Layer 4 of a small transformer language model trained on English Wikipedia (8 layers, counted from 0, width 96).
A neuron's activation on a vector x is GELU(weights . x + bias), where the dot is the dot product.

Input weights of the MLP neurons that the questions are about. A number n stands for (n - 128) times 0.013.
n7 (bias -0.308): 137, 83, 120, 110, 81, 94, 120, 90, 164, 157, 189, 85, 193, 181, 90, 207, 142, 158, 187, 63, 124, 163, 71, 113, 172, 123, 120, 104, 91, 82, 128, 93, 199, 205, 97, 113, 116, 100, 95, 170, 131, 98, 136, 148, 135, 160, 128, 174, 136, 66, 177, 175, 154, 111, 117, 113, 106, 148, 166, 103, 151, 81, 120, 90, 194, 131, 134, 108, 206, 194, 158, 106, 89, 174, 53, 54, 89, 100, 115, 127, 132, 140, 135, 171, 169, 109, 83, 128, 152, 116, 97, 116, 121, 124, 29, 93
n14 (bias -0.195): 132, 110, 101, 62, 135, 64, 127, 144, 142, 139, 147, 147, 155, 150, 118, 92, 149, 64, 127, 176, 77, 171, 162, 119, 59, 80, 125, 121, 169, 63, 108, 113, 126, 136, 179, 144, 134, 132, 121, 90, 114, 162, 150, 155, 84, 101, 112, 123, 169, 94, 232, 112, 164, 66, 109, 146, 133, 135, 168, 165, 159, 111, 149, 165, 146, 129, 166, 171, 146, 154, 49, 177, 149, 141, 186, 118, 156, 97, 135, 101, 76, 111, 181, 166, 148, 187, 73, 139, 208, 68, 118, 101, 143, 162, 153, 104
n26 (bias -0.280): 111, 62, 123, 139, 149, 165, 114, 142, 180, 124, 202, 100, 135, 78, 143, 119, 167, 97, 125, 135, 90, 132, 143, 132, 144, 131, 123, 135, 66, 133, 182, 111, 136, 69, 108, 77, 189, 210, 132, 160, 75, 74, 156, 118, 87, 46, 93, 109, 96, 124, 190, 94, 86, 108, 149, 118, 51, 110, 98, 167, 133, 118, 42, 146, 111, 71, 154, 142, 122, 129, 124, 118, 138, 155, 178, 140, 28, 121, 114, 89, 185, 155, 151, 156, 125, 78, 154, 94, 204, 178, 153, 160, 112, 172, 119, 121
n31 (bias -0.123): 132, 142, 146, 112, 139, 92, 130, 142, 102, 71, 108, 119, 107, 151, 133, 117, 155, 136, 118, 100, 131, 180, 137, 172, 124, 94, 107, 137, 160, 94, 116, 138, 136, 139, 123, 138, 160, 72, 108, 101, 113, 124, 113, 74, 74, 115, 109, 129, 97, 135, 118, 175, 126, 86, 109, 123, 178, 66, 148, 137, 97, 94, 200, 174, 163, 116, 155, 108, 107, 158, 140, 142, 173, 98, 173, 128, 146, 114, 135, 80, 176, 99, 151, 110, 110, 189, 134, 157, 163, 100, 87, 63, 101, 67, 129, 142
n69 (bias -0.284): 66, 165, 89, 138, 134, 193, 79, 142, 129, 38, 125, 80, 132, 143, 165, 125, 153, 105, 87, 122, 174, 92, 114, 139, 173, 123, 129, 100, 194, 122, 148, 70, 142, 116, 143, 180, 107, 173, 98, 118, 115, 110, 153, 139, 75, 108, 142, 154, 91, 77, 130, 130, 117, 149, 116, 164, 102, 28, 100, 182, 124, 160, 126, 84, 169, 165, 100, 141, 163, 143, 98, 133, 138, 128, 177, 167, 153, 88, 84, 93, 81, 157, 140, 174, 158, 158, 102, 107, 149, 82, 108, 120, 161, 137, 136, 189
n77 (bias -0.400): 109, 88, 119, 204, 134, 118, 79, 142, 111, 128, 84, 169, 91, 114, 190, 96, 175, 100, 167, 102, 105, 155, 112, 183, 99, 91, 149, 115, 99, 169, 53, 182, 97, 93, 132, 144, 127, 110, 212, 198, 131, 159, 41, 151, 128, 117, 106, 207, 115, 146, 76, 105, 130, 143, 144, 139, 169, 156, 106, 64, 139, 162, 119, 98, 130, 105, 71, 108, 89, 119, 54, 51, 146, 165, 176, 194, 103, 118, 72, 175, 52, 178, 119, 75, 139, 124, 179, 137, 131, 145, 172, 118, 144, 101, 94, 116
n117 (bias -0.109): 87, 127, 109, 130, 92, 89, 93, 171, 111, 173, 140, 175, 126, 161, 169, 123, 132, 46, 128, 109, 155, 93, 101, 103, 103, 43, 200, 117, 158, 91, 163, 147, 164, 163, 108, 119, 84, 151, 158, 156, 104, 55, 125, 153, 112, 147, 74, 139, 104, 178, 75, 75, 116, 72, 160, 155, 107, 200, 79, 168, 118, 161, 152, 86, 125, 60, 132, 174, 136, 147, 152, 138, 60, 176, 147, 212, 134, 115, 151, 72, 93, 123, 110, 137, 129, 106, 78, 173, 115, 165, 101, 127, 124, 65, 167, 140
n126 (bias -0.159): 125, 174, 96, 90, 127, 166, 123, 144, 145, 126, 141, 101, 141, 120, 125, 164, 120, 148, 165, 135, 65, 155, 89, 106, 147, 89, 110, 218, 119, 100, 130, 88, 124, 146, 101, 151, 122, 97, 135, 131, 116, 147, 124, 116, 65, 105, 122, 103, 134, 81, 120, 146, 154, 117, 135, 188, 133, 81, 110, 142, 131, 87, 150, 186, 110, 177, 159, 125, 125, 142, 155, 165, 178, 99, 107, 91, 111, 162, 161, 99, 111, 124, 131, 125, 113, 145, 141, 40, 112, 96, 166, 159, 134, 90, 156, 136
n136 (bias -0.286): 132, 106, 164, 120, 76, 91, 113, 157, 144, 109, 146, 158, 169, 83, 104, 105, 176, 102, 159, 74, 166, 108, 185, 142, 95, 139, 96, 157, 98, 61, 190, 139, 181, 93, 130, 155, 127, 187, 164, 145, 132, 120, 140, 121, 146, 66, 102, 155, 153, 131, 101, 109, 152, 58, 240, 171, 171, 70, 84, 127, 124, 189, 142, 79, 61, 97, 98, 143, 72, 201, 89, 124, 141, 64, 91, 117, 142, 195, 116, 155, 173, 103, 123, 158, 180, 87, 126, 116, 117, 163, 166, 164, 102, 91, 70, 178
n146 (bias -0.202): 146, 148, 157, 183, 102, 94, 137, 97, 122, 107, 201, 68, 98, 189, 178, 115, 153, 114, 27, 88, 184, 72, 64, 88, 99, 140, 156, 122, 180, 172, 188, 131, 119, 198, 156, 113, 121, 102, 114, 138, 155, 144, 93, 175, 78, 174, 136, 136, 145, 102, 149, 164, 120, 132, 96, 164, 101, 133, 95, 174, 156, 121, 104, 113, 69, 125, 109, 191, 143, 126, 167, 171, 152, 162, 107, 118, 132, 113, 178, 87, 125, 58, 76, 91, 104, 160, 132, 122, 129, 114, 125, 63, 157, 87, 157, 116
n159 (bias -0.284): 141, 134, 96, 126, 115, 69, 139, 201, 161, 154, 129, 153, 127, 118, 213, 62, 113, 142, 136, 112, 221, 119, 104, 96, 143, 105, 231, 100, 183, 158, 219, 159, 140, 120, 148, 103, 85, 105, 112, 100, 117, 111, 177, 113, 124, 76, 160, 155, 103, 114, 115, 165, 177, 191, 172, 149, 132, 122, 92, 159, 135, 157, 126, 104, 155, 135, 117, 115, 76, 108, 120, 158, 62, 117, 142, 106, 131, 100, 138, 76, 119, 117, 91, 75, 175, 137, 91, 117, 92, 44, 166, 126, 88, 156, 151, 182
n167 (bias -0.207): 87, 134, 124, 143, 43, 170, 148, 103, 133, 134, 61, 115, 110, 79, 172, 155, 132, 53, 165, 121, 129, 151, 136, 139, 109, 150, 163, 145, 178, 119, 155, 115, 159, 79, 94, 127, 193, 67, 152, 120, 81, 149, 112, 121, 102, 104, 161, 161, 104, 87, 203, 89, 126, 117, 95, 127, 121, 124, 96, 185, 82, 117, 69, 134, 155, 152, 72, 196, 141, 94, 181, 106, 134, 186, 171, 117, 126, 123, 191, 62, 129, 103, 108, 91, 222, 105, 114, 107, 189, 124, 105, 102, 151, 98, 103, 66
n170 (bias -0.179): 85, 111, 125, 77, 133, 182, 170, 118, 113, 136, 169, 138, 137, 117, 174, 154, 94, 121, 153, 142, 125, 187, 121, 104, 123, 129, 109, 121, 181, 37, 98, 62, 102, 163, 169, 69, 188, 123, 119, 108, 160, 160, 101, 101, 155, 115, 144, 82, 160, 120, 129, 106, 169, 142, 174, 71, 169, 137, 177, 109, 161, 129, 78, 129, 170, 135, 104, 108, 189, 150, 92, 179, 156, 121, 84, 167, 148, 90, 129, 123, 123, 95, 134, 40, 95, 112, 153, 165, 113, 118, 166, 154, 106, 122, 163, 142
n186 (bias -0.128): 207, 140, 87, 160, 157, 142, 134, 85, 163, 169, 198, 101, 155, 74, 117, 92, 167, 88, 217, 133, 148, 108, 88, 99, 203, 200, 74, 155, 84, 123, 100, 175, 91, 91, 174, 140, 148, 99, 70, 113, 127, 142, 73, 147, 88, 115, 100, 163, 177, 135, 135, 119, 87, 116, 182, 147, 140, 152, 42, 159, 90, 84, 146, 85, 136, 155, 157, 93, 155, 186, 76, 62, 42, 196, 120, 104, 174, 72, 167, 167, 101, 161, 179, 94, 138, 78, 130, 146, 122, 167, 143, 70, 102, 148, 94, 154
n213 (bias -0.232): 72, 122, 111, 130, 87, 143, 155, 120, 117, 141, 155, 91, 122, 147, 104, 207, 167, 104, 173, 115, 95, 123, 172, 148, 106, 109, 140, 148, 90, 117, 144, 91, 163, 180, 172, 105, 122, 91, 94, 121, 120, 188, 77, 128, 115, 175, 129, 158, 150, 100, 154, 146, 152, 104, 154, 124, 169, 32, 114, 115, 159, 98, 132, 131, 147, 155, 147, 112, 49, 102, 173, 129, 133, 93, 104, 73, 138, 142, 127, 115, 75, 121, 154, 161, 141, 143, 166, 115, 149, 65, 154, 127, 107, 144, 176, 85
n232 (bias -0.271): 147, 164, 118, 185, 88, 138, 149, 55, 96, 147, 53, 124, 164, 77, 126, 144, 105, 144, 151, 78, 141, 158, 138, 94, 159, 128, 202, 194, 130, 62, 170, 153, 75, 110, 99, 107, 140, 105, 141, 83, 80, 87, 73, 83, 161, 109, 199, 167, 114, 145, 177, 149, 134, 124, 156, 110, 129, 132, 179, 158, 124, 138, 66, 79, 133, 141, 91, 188, 147, 88, 160, 149, 153, 165, 155, 141, 160, 161, 112, 104, 132, 122, 87, 140, 173, 179, 69, 109, 131, 100, 107, 92, 101, 137, 180, 105
n255 (bias -0.492): 179, 136, 148, 185, 125, 149, 163, 160, 158, 116, 83, 128, 148, 143, 168, 53, 124, 102, 73, 136, 101, 120, 174, 94, 152, 53, 165, 151, 103, 203, 120, 49, 194, 145, 192, 107, 104, 91, 93, 119, 85, 150, 123, 96, 141, 153, 106, 222, 76, 118, 114, 181, 85, 59, 95, 106, 136, 173, 106, 135, 109, 151, 156, 133, 123, 101, 165, 152, 195, 125, 141, 175, 90, 102, 70, 129, 154, 96, 100, 170, 65, 84, 151, 118, 86, 86, 182, 49, 104, 142, 58, 122, 118, 122, 185, 90
n260 (bias -0.173): 164, 169, 122, 119, 104, 160, 118, 106, 114, 98, 97, 136, 121, 98, 108, 128, 119, 109, 81, 121, 125, 144, 143, 156, 141, 88, 144, 117, 160, 146, 131, 128, 116, 132, 174, 73, 249, 80, 154, 95, 94, 81, 89, 93, 136, 144, 133, 165, 110, 136, 84, 156, 179, 111, 90, 109, 200, 118, 160, 113, 127, 118, 120, 197, 140, 184, 148, 137, 123, 168, 88, 163, 102, 81, 128, 156, 93, 178, 107, 133, 129, 75, 165, 151, 180, 78, 102, 164, 144, 149, 93, 151, 84, 128, 101, 140
n280 (bias -0.077): 162, 147, 163, 111, 99, 139, 141, 138, 168, 101, 135, 84, 97, 157, 140, 156, 165, 130, 170, 137, 120, 145, 117, 169, 135, 106, 115, 120, 117, 165, 128, 142, 150, 158, 150, 101, 145, 102, 154, 92, 125, 134, 93, 99, 140, 107, 143, 118, 189, 127, 137, 118, 136, 153, 115, 119, 144, 87, 142, 212, 42, 132, 129, 155, 157, 107, 144, 130, 120, 93, 140, 50, 184, 141, 172, 130, 167, 97, 115, 136, 111, 115, 131, 104, 96, 162, 130, 95, 150, 105, 172, 122, 95, 151, 144, 158
n310 (bias -0.271): 115, 120, 126, 125, 159, 169, 155, 48, 154, 139, 122, 94, 124, 158, 101, 113, 131, 75, 128, 119, 163, 133, 100, 144, 124, 129, 106, 149, 99, 168, 108, 157, 106, 124, 196, 114, 131, 119, 160, 53, 78, 137, 121, 31, 84, 70, 130, 178, 192, 101, 155, 145, 134, 151, 114, 176, 135, 129, 128, 125, 166, 88, 163, 109, 159, 145, 149, 133, 142, 124, 202, 77, 184, 149, 171, 111, 129, 115, 177, 124, 103, 159, 150, 55, 107, 135, 121, 168, 164, 94, 81, 127, 133, 141, 128, 137
n340 (bias -0.009): 90, 142, 149, 115, 142, 103, 150, 145, 132, 147, 117, 95, 107, 153, 99, 121, 167, 120, 161, 140, 136, 109, 99, 147, 168, 125, 129, 78, 75, 153, 146, 133, 159, 151, 160, 129, 121, 145, 121, 140, 154, 135, 184, 141, 137, 131, 88, 129, 120, 127, 168, 93, 138, 146, 125, 130, 157, 121, 142, 113, 169, 160, 217, 166, 134, 122, 140, 165, 151, 136, 50, 99, 164, 81, 187, 92, 133, 126, 187, 122, 139, 81, 102, 81, 119, 141, 102, 62, 85, 156, 153, 134, 69, 178, 149, 141
n375 (bias -0.185): 136, 119, 78, 112, 125, 152, 100, 156, 149, 147, 93, 149, 181, 219, 77, 121, 105, 122, 112, 122, 160, 138, 152, 172, 105, 104, 76, 120, 48, 145, 132, 90, 121, 96, 105, 123, 125, 118, 76, 132, 152, 171, 123, 129, 146, 122, 57, 111, 133, 144, 101, 112, 136, 146, 155, 127, 144, 128, 117, 78, 153, 102, 81, 163, 130, 92, 155, 125, 105, 155, 95, 142, 172, 139, 131, 147, 134, 117, 141, 161, 95, 42, 177, 165, 60, 89, 172, 174, 161, 184, 158, 91, 107, 149, 96, 99

Each question shows a token from some text and the vector x that enters the MLP there. A number n stands for (n - 128) times 0.03.

" ph": 113, 133, 191, 106, 125, 135, 115, 124, 74, 124, 158, 137, 149, 101, 74, 168, 105, 168, 108, 151, 119, 111, 119, 206, 93, 159, 145, 154, 91, 150, 109, 127, 169, 162, 101, 110, 117, 135, 136, 87, 127, 158, 125, 159, 145, 133, 169, 126, 108, 136, 126, 84, 131, 134, 168, 138, 92, 141, 88, 130, 127, 137, 158, 94, 115, 182, 111, 100, 150, 88, 108, 132, 92, 117, 113, 100, 85, 167, 120, 149, 166, 115, 116, 120, 143, 132, 93, 119, 144, 160, 124, 149, 155, 96, 128, 145
Which of these neurons fires most? n136

"re": 97, 112, 137, 158, 106, 125, 137, 143, 146, 105, 131, 146, 105, 70, 65, 117, 96, 133, 98, 194, 70, 116, 157, 147, 103, 175, 113, 114, 113, 142, 80, 111, 189, 111, 141, 104, 143, 112, 124, 107, 146, 105, 109, 194, 154, 147, 135, 129, 107, 201, 100, 124, 131, 123, 158, 191, 96, 95, 154, 139, 131, 108, 101, 153, 138, 135, 143, 117, 135, 123, 160, 154, 139, 138, 128, 101, 125, 129, 184, 96, 161, 146, 111, 136, 152, 130, 122, 93, 115, 128, 91, 122, 135, 142, 123, 114
The three highest activations, in order: n167, n26, n213

"ics": 133, 91, 200, 76, 102, 130, 119, 153, 50, 155, 102, 127, 90, 120, 63, 127, 119, 145, 134, 193, 96, 133, 150, 170, 151, 132, 161, 122, 144, 133, 73, 123, 153, 114, 112, 94, 148, 106, 104, 109, 100, 169, 122, 162, 188, 115, 160, 118, 124, 117, 128, 129, 131, 161, 113, 173, 117, 102, 118, 144, 132, 113, 180, 112, 141, 168, 136, 106, 136, 44, 145, 158, 146, 118, 119, 107, 116, 115, 177, 144, 152, 90, 115, 144, 157, 153, 98, 96, 132, 131, 100, 130, 200, 80, 119, 123
Which of these neurons fires most? n167

"eg": 113, 68, 135, 112, 138, 127, 88, 136, 54, 133, 147, 154, 125, 100, 109, 111, 102, 140, 108, 182, 41, 107, 150, 195, 121, 122, 129, 159, 106, 161, 109, 182, 112, 121, 139, 91, 138, 131, 113, 87, 141, 100, 155, 210, 143, 140, 143, 128, 156, 143, 80, 142, 153, 140, 127, 118, 54, 123, 149, 103, 129, 149, 117, 146, 166, 144, 108, 136, 145, 96, 184, 106, 132, 139, 121, 157, 97, 136, 124, 105, 148, 107, 106, 140, 127, 147, 119, 101, 105, 113, 100, 164, 151, 159, 123, 166
Which of these neurons fires most? n26

"|": 124, 101, 172, 130, 126, 141, 79, 113, 100, 137, 151, 128, 151, 96, 97, 148, 125, 138, 135, 185, 95, 83, 75, 162, 127, 158, 194, 149, 135, 134, 95, 107, 148, 124, 121, 102, 97, 105, 114, 75, 122, 153, 141, 143, 149, 129, 119, 98, 112, 167, 114, 102, 95, 120, 163, 160, 140, 143, 119, 122, 90, 135, 171, 129, 136, 157, 138, 95, 153, 91, 118, 128, 112, 132, 128, 130, 133, 135, 142, 144, 176, 83, 115, 143, 125, 117, 137, 140, 152, 127, 107, 124, 154, 155, 137, 137
The three highest activations, in order: n186, n340, n117

"om": 98, 87, 155, 123, 138, 162, 127, 100, 130, 125, 111, 168, 87, 132, 82, 122, 85, 126, 126, 187, 92, 116, 129, 193, 94, 155, 139, 156, 147, 136, 114, 151, 175, 120, 128, 101, 103, 149, 91, 105, 161, 138, 121, 129, 177, 125, 147, 94, 112, 145, 109, 115, 149, 130, 167, 166, 119, 111, 117, 154, 130, 108, 123, 153, 142, 132, 154, 113, 120, 118, 144, 154, 119, 124, 122, 111, 96, 110, 122, 127, 162, 62, 114, 143, 92, 102, 74, 133, 139, 164, 132, 102, 177, 146, 117, 169
Which of these neurons fires most? n375

" met": 99, 57, 210, 162, 117, 156, 116, 97, 117, 126, 140, 121, 132, 119, 76, 136, 123, 168, 164, 143, 80, 107, 125, 158, 150, 175, 118, 136, 124, 124, 89, 154, 174, 106, 131, 80, 114, 132, 128, 86, 114, 151, 94, 153, 154, 117, 179, 62, 84, 147, 122, 123, 147, 136, 125, 121, 112, 112, 130, 90, 117, 132, 149, 122, 128, 181, 141, 105, 154, 64, 141, 163, 97, 131, 124, 118, 115, 152, 114, 152, 176, 101, 137, 136, 117, 161, 90, 140, 148, 125, 89, 125, 144, 131, 149, 163
The three highest activations, in order: n232, n213, n7

"ill": 143, 128, 190, 123, 161, 124, 73, 119, 93, 136, 89, 120, 108, 115, 117, 98, 105, 149, 130, 166, 71, 123, 122, 158, 125, 146, 131, 129, 141, 161, 96, 148, 137, 107, 129, 128, 114, 141, 96, 94, 143, 165, 98, 164, 183, 82, 174, 62, 127, 168, 142, 127, 137, 138, 120, 105, 96, 159, 111, 126, 112, 126, 111, 86, 142, 161, 137, 102, 150, 92, 146, 149, 136, 136, 148, 171, 95, 131, 121, 122, 130, 210, 153, 123, 94, 169, 120, 118, 141, 134, 104, 159, 147, 111, 90, 143
Which of these neurons fires most? n77

" at": 128, 123, 166, 120, 104, 152, 91, 109, 125, 147, 133, 129, 125, 87, 75, 139, 136, 145, 86, 171, 98, 97, 115, 152, 106, 180, 178, 137, 116, 115, 101, 83, 159, 110, 125, 133, 88, 120, 124, 100, 132, 155, 144, 153, 168, 107, 151, 114, 154, 201, 127, 121, 135, 129, 114, 134, 115, 149, 131, 83, 107, 136, 129, 153, 109, 166, 145, 99, 115, 120, 110, 162, 108, 112, 107, 104, 127, 151, 143, 149, 160, 78, 152, 142, 116, 134, 128, 132, 138, 157, 127, 121, 116, 130, 152, 156
Which of these neurons fires most? n375

"unn": 110, 151, 142, 153, 177, 139, 99, 85, 89, 140, 105, 120, 105, 119, 124, 131, 89, 130, 126, 125, 112, 131, 121, 147, 113, 159, 137, 100, 147, 137, 99, 85, 186, 98, 127, 140, 148, 123, 97, 120, 122, 137, 103, 195, 210, 140, 177, 70, 117, 107, 91, 141, 140, 124, 117, 126, 82, 138, 120, 135, 136, 129, 174, 116, 96, 171, 128, 88, 143, 96, 136, 165, 127, 126, 148, 121, 111, 101, 111, 112, 148, 154, 150, 133, 84, 154, 98, 141, 160, 126, 107, 150, 176, 128, 114, 163
Which of these neurons fires most? n69

"e": 143, 114, 122, 128, 155, 94, 96, 142, 94, 136, 106, 157, 109, 111, 104, 95, 73, 132, 95, 144, 78, 89, 139, 160, 89, 176, 86, 180, 143, 126, 31, 102, 147, 140, 121, 159, 108, 128, 114, 90, 133, 122, 129, 167, 189, 134, 200, 99, 158, 165, 149, 91, 133, 142, 72, 143, 125, 129, 117, 137, 113, 114, 177, 122, 153, 134, 184, 94, 134, 132, 198, 128, 159, 139, 143, 131, 147, 131, 151, 121, 147, 117, 131, 122, 109, 141, 108, 131, 118, 122, 89, 138, 159, 109, 140, 108
Which of these neurons fires most? n14

"yn": 95, 124, 164, 151, 143, 174, 107, 123, 71, 117, 146, 135, 137, 143, 84, 84, 64, 167, 109, 122, 79, 114, 133, 166, 119, 156, 108, 134, 135, 147, 98, 125, 127, 97, 128, 121, 73, 129, 96, 78, 152, 141, 106, 170, 167, 142, 195, 96, 163, 145, 107, 136, 133, 116, 155, 178, 92, 106, 127, 155, 126, 122, 101, 130, 144, 156, 146, 124, 136, 98, 191, 121, 127, 134, 125, 141, 107, 128, 135, 82, 159, 138, 114, 121, 80, 146, 87, 150, 145, 138, 131, 172, 137, 163, 114, 119
The most active neuron and its activation: n310, at about 2.1

" h": 107, 136, 201, 124, 82, 129, 101, 127, 158, 142, 147, 131, 134, 126, 63, 140, 126, 179, 107, 171, 118, 120, 127, 176, 97, 140, 109, 120, 133, 161, 70, 100, 151, 128, 112, 156, 117, 145, 127, 81, 112, 183, 137, 155, 176, 115, 176, 102, 88, 153, 122, 103, 140, 143, 142, 124, 114, 97, 86, 110, 111, 120, 153, 128, 122, 138, 99, 79, 135, 87, 108, 134, 95, 110, 129, 137, 93, 148, 166, 146, 153, 129, 121, 147, 103, 158, 127, 122, 125, 160, 158, 137, 195, 144, 122, 141
The three highest activations, in order: n375, n340, n136

" in": 124, 110, 140, 145, 105, 146, 86, 96, 135, 132, 144, 139, 79, 107, 65, 125, 130, 142, 121, 160, 60, 119, 137, 170, 102, 159, 182, 143, 115, 134, 91, 118, 171, 110, 129, 127, 84, 113, 93, 96, 136, 165, 128, 146, 196, 108, 163, 113, 150, 164, 122, 117, 140, 137, 150, 149, 139, 126, 106, 129, 91, 89, 158, 158, 125, 147, 158, 77, 119, 123, 107, 142, 82, 116, 113, 136, 98, 131, 149, 169, 178, 95, 148, 156, 128, 128, 123, 114, 119, 153, 151, 141, 121, 126, 147, 142
The two highest activations, in order: n213, n186

"am": 132, 79, 151, 112, 141, 142, 120, 123, 78, 130, 113, 141, 119, 140, 94, 115, 109, 132, 131, 199, 116, 127, 105, 182, 74, 110, 132, 139, 93, 145, 72, 112, 148, 174, 143, 130, 125, 141, 102, 117, 138, 129, 160, 157, 215, 147, 151, 100, 85, 132, 139, 130, 120, 134, 118, 138, 120, 140, 123, 141, 142, 104, 164, 145, 115, 152, 143, 95, 99, 97, 165, 130, 102, 122, 129, 125, 81, 118, 138, 149, 142, 87, 130, 203, 121, 123, 69, 131, 128, 154, 102, 127, 163, 123, 93, 172
The three highest activations, in order: n375, n7, n260

"y": 131, 81, 144, 132, 132, 112, 70, 109, 86, 135, 130, 145, 95, 183, 117, 119, 93, 151, 126, 169, 89, 106, 124, 178, 91, 131, 115, 158, 146, 135, 60, 97, 158, 159, 138, 173, 95, 124, 131, 110, 143, 119, 158, 104, 170, 99, 174, 97, 136, 116, 126, 131, 124, 125, 100, 150, 131, 143, 137, 154, 118, 101, 146, 117, 116, 149, 156, 90, 103, 84, 191, 136, 92, 122, 148, 122, 111, 121, 174, 149, 119, 129, 166, 85, 127, 172, 109, 148, 137, 141, 59, 165, 173, 113, 131, 146
The most active neuron and its activation: n310, at about 6.6

" ear": 112, 88, 170, 125, 116, 201, 72, 82, 110, 161, 158, 150, 116, 126, 117, 137, 91, 140, 138, 141, 73, 122, 154, 185, 108, 157, 143, 137, 101, 132, 70, 106, 157, 91, 136, 134, 72, 143, 121, 113, 148, 143, 143, 150, 145, 143, 142, 116, 116, 157, 82, 126, 151, 93, 181, 135, 98, 113, 127, 112, 121, 117, 115, 95, 132, 172, 135, 96, 167, 79, 118, 149, 83, 133, 134, 138, 83, 118, 154, 129, 157, 112, 108, 134, 139, 187, 141, 141, 127, 124, 141, 144, 148, 116, 149, 135
Which of these neurons fires most? n170

"lect": 122, 83, 188, 131, 136, 148, 108, 77, 100, 123, 126, 133, 125, 128, 58, 130, 117, 124, 137, 168, 102, 102, 105, 164, 132, 152, 177, 160, 105, 124, 34, 124, 158, 164, 134, 124, 121, 111, 144, 112, 142, 122, 130, 200, 187, 133, 194, 151, 133, 130, 115, 116, 124, 136, 132, 140, 97, 120, 119, 147, 122, 92, 162, 140, 144, 147, 147, 93, 152, 89, 127, 156, 124, 105, 96, 71, 111, 153, 129, 165, 161, 107, 133, 143, 120, 149, 103, 79, 128, 123, 65, 144, 119, 124, 113, 161
Which of these neurons fires most? n7

"ron": 137, 117, 192, 124, 99, 127, 147, 144, 98, 116, 101, 159, 116, 117, 55, 154, 113, 139, 135, 186, 92, 110, 115, 166, 113, 163, 141, 124, 145, 150, 100, 98, 170, 137, 147, 87, 146, 110, 108, 104, 123, 124, 107, 147, 189, 127, 136, 116, 115, 180, 106, 139, 117, 111, 137, 138, 77, 136, 145, 158, 118, 79, 172, 115, 147, 145, 135, 73, 147, 116, 169, 149, 143, 121, 114, 112, 87, 97, 167, 135, 120, 119, 110, 148, 152, 157, 111, 123, 129, 169, 85, 176, 159, 93, 99, 109
Which of these neurons fires most? n7

",": 106, 104, 146, 115, 123, 122, 99, 136, 87, 98, 120, 146, 109, 125, 53, 105, 108, 168, 120, 151, 82, 114, 126, 178, 140, 147, 189, 147, 140, 133, 86, 150, 173, 144, 104, 170, 83, 120, 112, 91, 113, 136, 131, 180, 168, 113, 137, 131, 149, 170, 91, 106, 139, 146, 117, 149, 123, 121, 134, 121, 69, 112, 185, 142, 132, 113, 156, 81, 140, 50, 120, 139, 105, 138, 124, 144, 104, 177, 176, 150, 150, 106, 138, 126, 145, 135, 139, 149, 126, 103, 138, 129, 165, 139, 129, 89
Which of these neurons fires most? n31

"f": 145, 116, 170, 117, 108, 124, 104, 139, 62, 163, 135, 178, 94, 141, 95, 118, 115, 158, 126, 138, 171, 112, 89, 175, 102, 140, 138, 137, 144, 147, 40, 103, 148, 145, 150, 180, 81, 109, 82, 107, 118, 96, 128, 152, 153, 131, 195, 108, 139, 147, 88, 156, 112, 114, 128, 157, 95, 143, 142, 90, 99, 103, 130, 143, 109, 143, 114, 99, 134, 72, 167, 142, 112, 119, 134, 109, 124, 137, 172, 128, 141, 90, 118, 111, 124, 166, 162, 107, 147, 154, 91, 157, 191, 126, 129, 164
The two highest activations, in order: n146, n31

"at": 99, 104, 177, 99, 151, 126, 101, 118, 159, 139, 151, 137, 82, 101, 118, 124, 118, 121, 104, 139, 72, 123, 164, 112, 157, 162, 129, 126, 121, 138, 79, 143, 166, 104, 112, 103, 111, 132, 120, 82, 156, 187, 127, 178, 184, 132, 188, 104, 88, 179, 98, 126, 124, 144, 129, 115, 110, 126, 128, 163, 110, 99, 137, 141, 150, 159, 122, 125, 88, 83, 122, 136, 113, 168, 112, 129, 98, 150, 105, 124, 149, 110, 161, 149, 106, 127, 114, 131, 180, 111, 124, 139, 127, 130, 121, 134
The three highest activations, in order: n26, n280, n213

"C": 113, 98, 179, 147, 130, 149, 100, 119, 94, 142, 157, 128, 138, 85, 90, 155, 95, 178, 84, 155, 92, 93, 129, 167, 119, 139, 138, 143, 139, 107, 93, 135, 136, 140, 117, 141, 115, 83, 135, 74, 154, 184, 152, 163, 135, 133, 142, 114, 104, 146, 130, 105, 94, 156, 128, 144, 76, 119, 99, 142, 139, 144, 149, 126, 120, 163, 98, 102, 130, 81, 107, 196, 102, 153, 114, 139, 115, 139, 118, 136, 185, 123, 102, 114, 148, 126, 98, 115, 140, 130, 124, 127, 187, 153, 123, 132
Which of these neurons fires most? n146

"iel": 142, 145, 168, 150, 116, 131, 75, 134, 75, 160, 136, 129, 171, 129, 45, 105, 60, 147, 130, 123, 94, 131, 133, 170, 111, 162, 127, 143, 134, 157, 60, 128, 175, 101, 113, 151, 106, 137, 73, 82, 124, 121, 115, 160, 187, 122, 184, 118, 159, 153, 115, 112, 144, 116, 120, 144, 116, 109, 146, 129, 95, 100, 133, 90, 119, 162, 135, 98, 144, 153, 191, 120, 129, 100, 131, 116, 143, 120, 140, 121, 135, 130, 107, 134, 111, 150, 114, 114, 146, 160, 103, 128, 221, 142, 110, 141
Which of these neurons fires most? n7

"ad": 136, 106, 176, 124, 146, 139, 81, 129, 114, 170, 140, 137, 96, 106, 76, 94, 99, 155, 128, 153, 74, 150, 143, 115, 129, 125, 129, 139, 161, 181, 70, 143, 125, 112, 121, 129, 97, 125, 102, 84, 164, 140, 114, 150, 200, 91, 183, 113, 144, 170, 130, 101, 145, 135, 129, 120, 69, 124, 119, 111, 72, 138, 141, 107, 138, 155, 106, 104, 114, 104, 163, 146, 132, 120, 148, 161, 87, 144, 107, 123, 137, 172, 158, 101, 95, 158, 157, 134, 140, 129, 109, 133, 193, 118, 105, 156
Which of these neurons fires most? n77

"iversity": 122, 90, 188, 110, 106, 141, 101, 101, 85, 81, 104, 174, 51, 105, 114, 134, 111, 157, 138, 190, 80, 91, 155, 190, 133, 150, 135, 135, 130, 126, 119, 129, 130, 131, 103, 161, 115, 93, 126, 107, 111, 149, 122, 211, 167, 138, 130, 134, 130, 144, 138, 124, 128, 125, 111, 163, 106, 119, 117, 149, 122, 143, 175, 88, 176, 187, 169, 97, 146, 71, 131, 136, 120, 85, 137, 109, 132, 117, 152, 159, 148, 83, 86, 135, 145, 124, 83, 115, 137, 150, 123, 145, 171, 118, 132, 125
The two highest activations, in order: n167, n340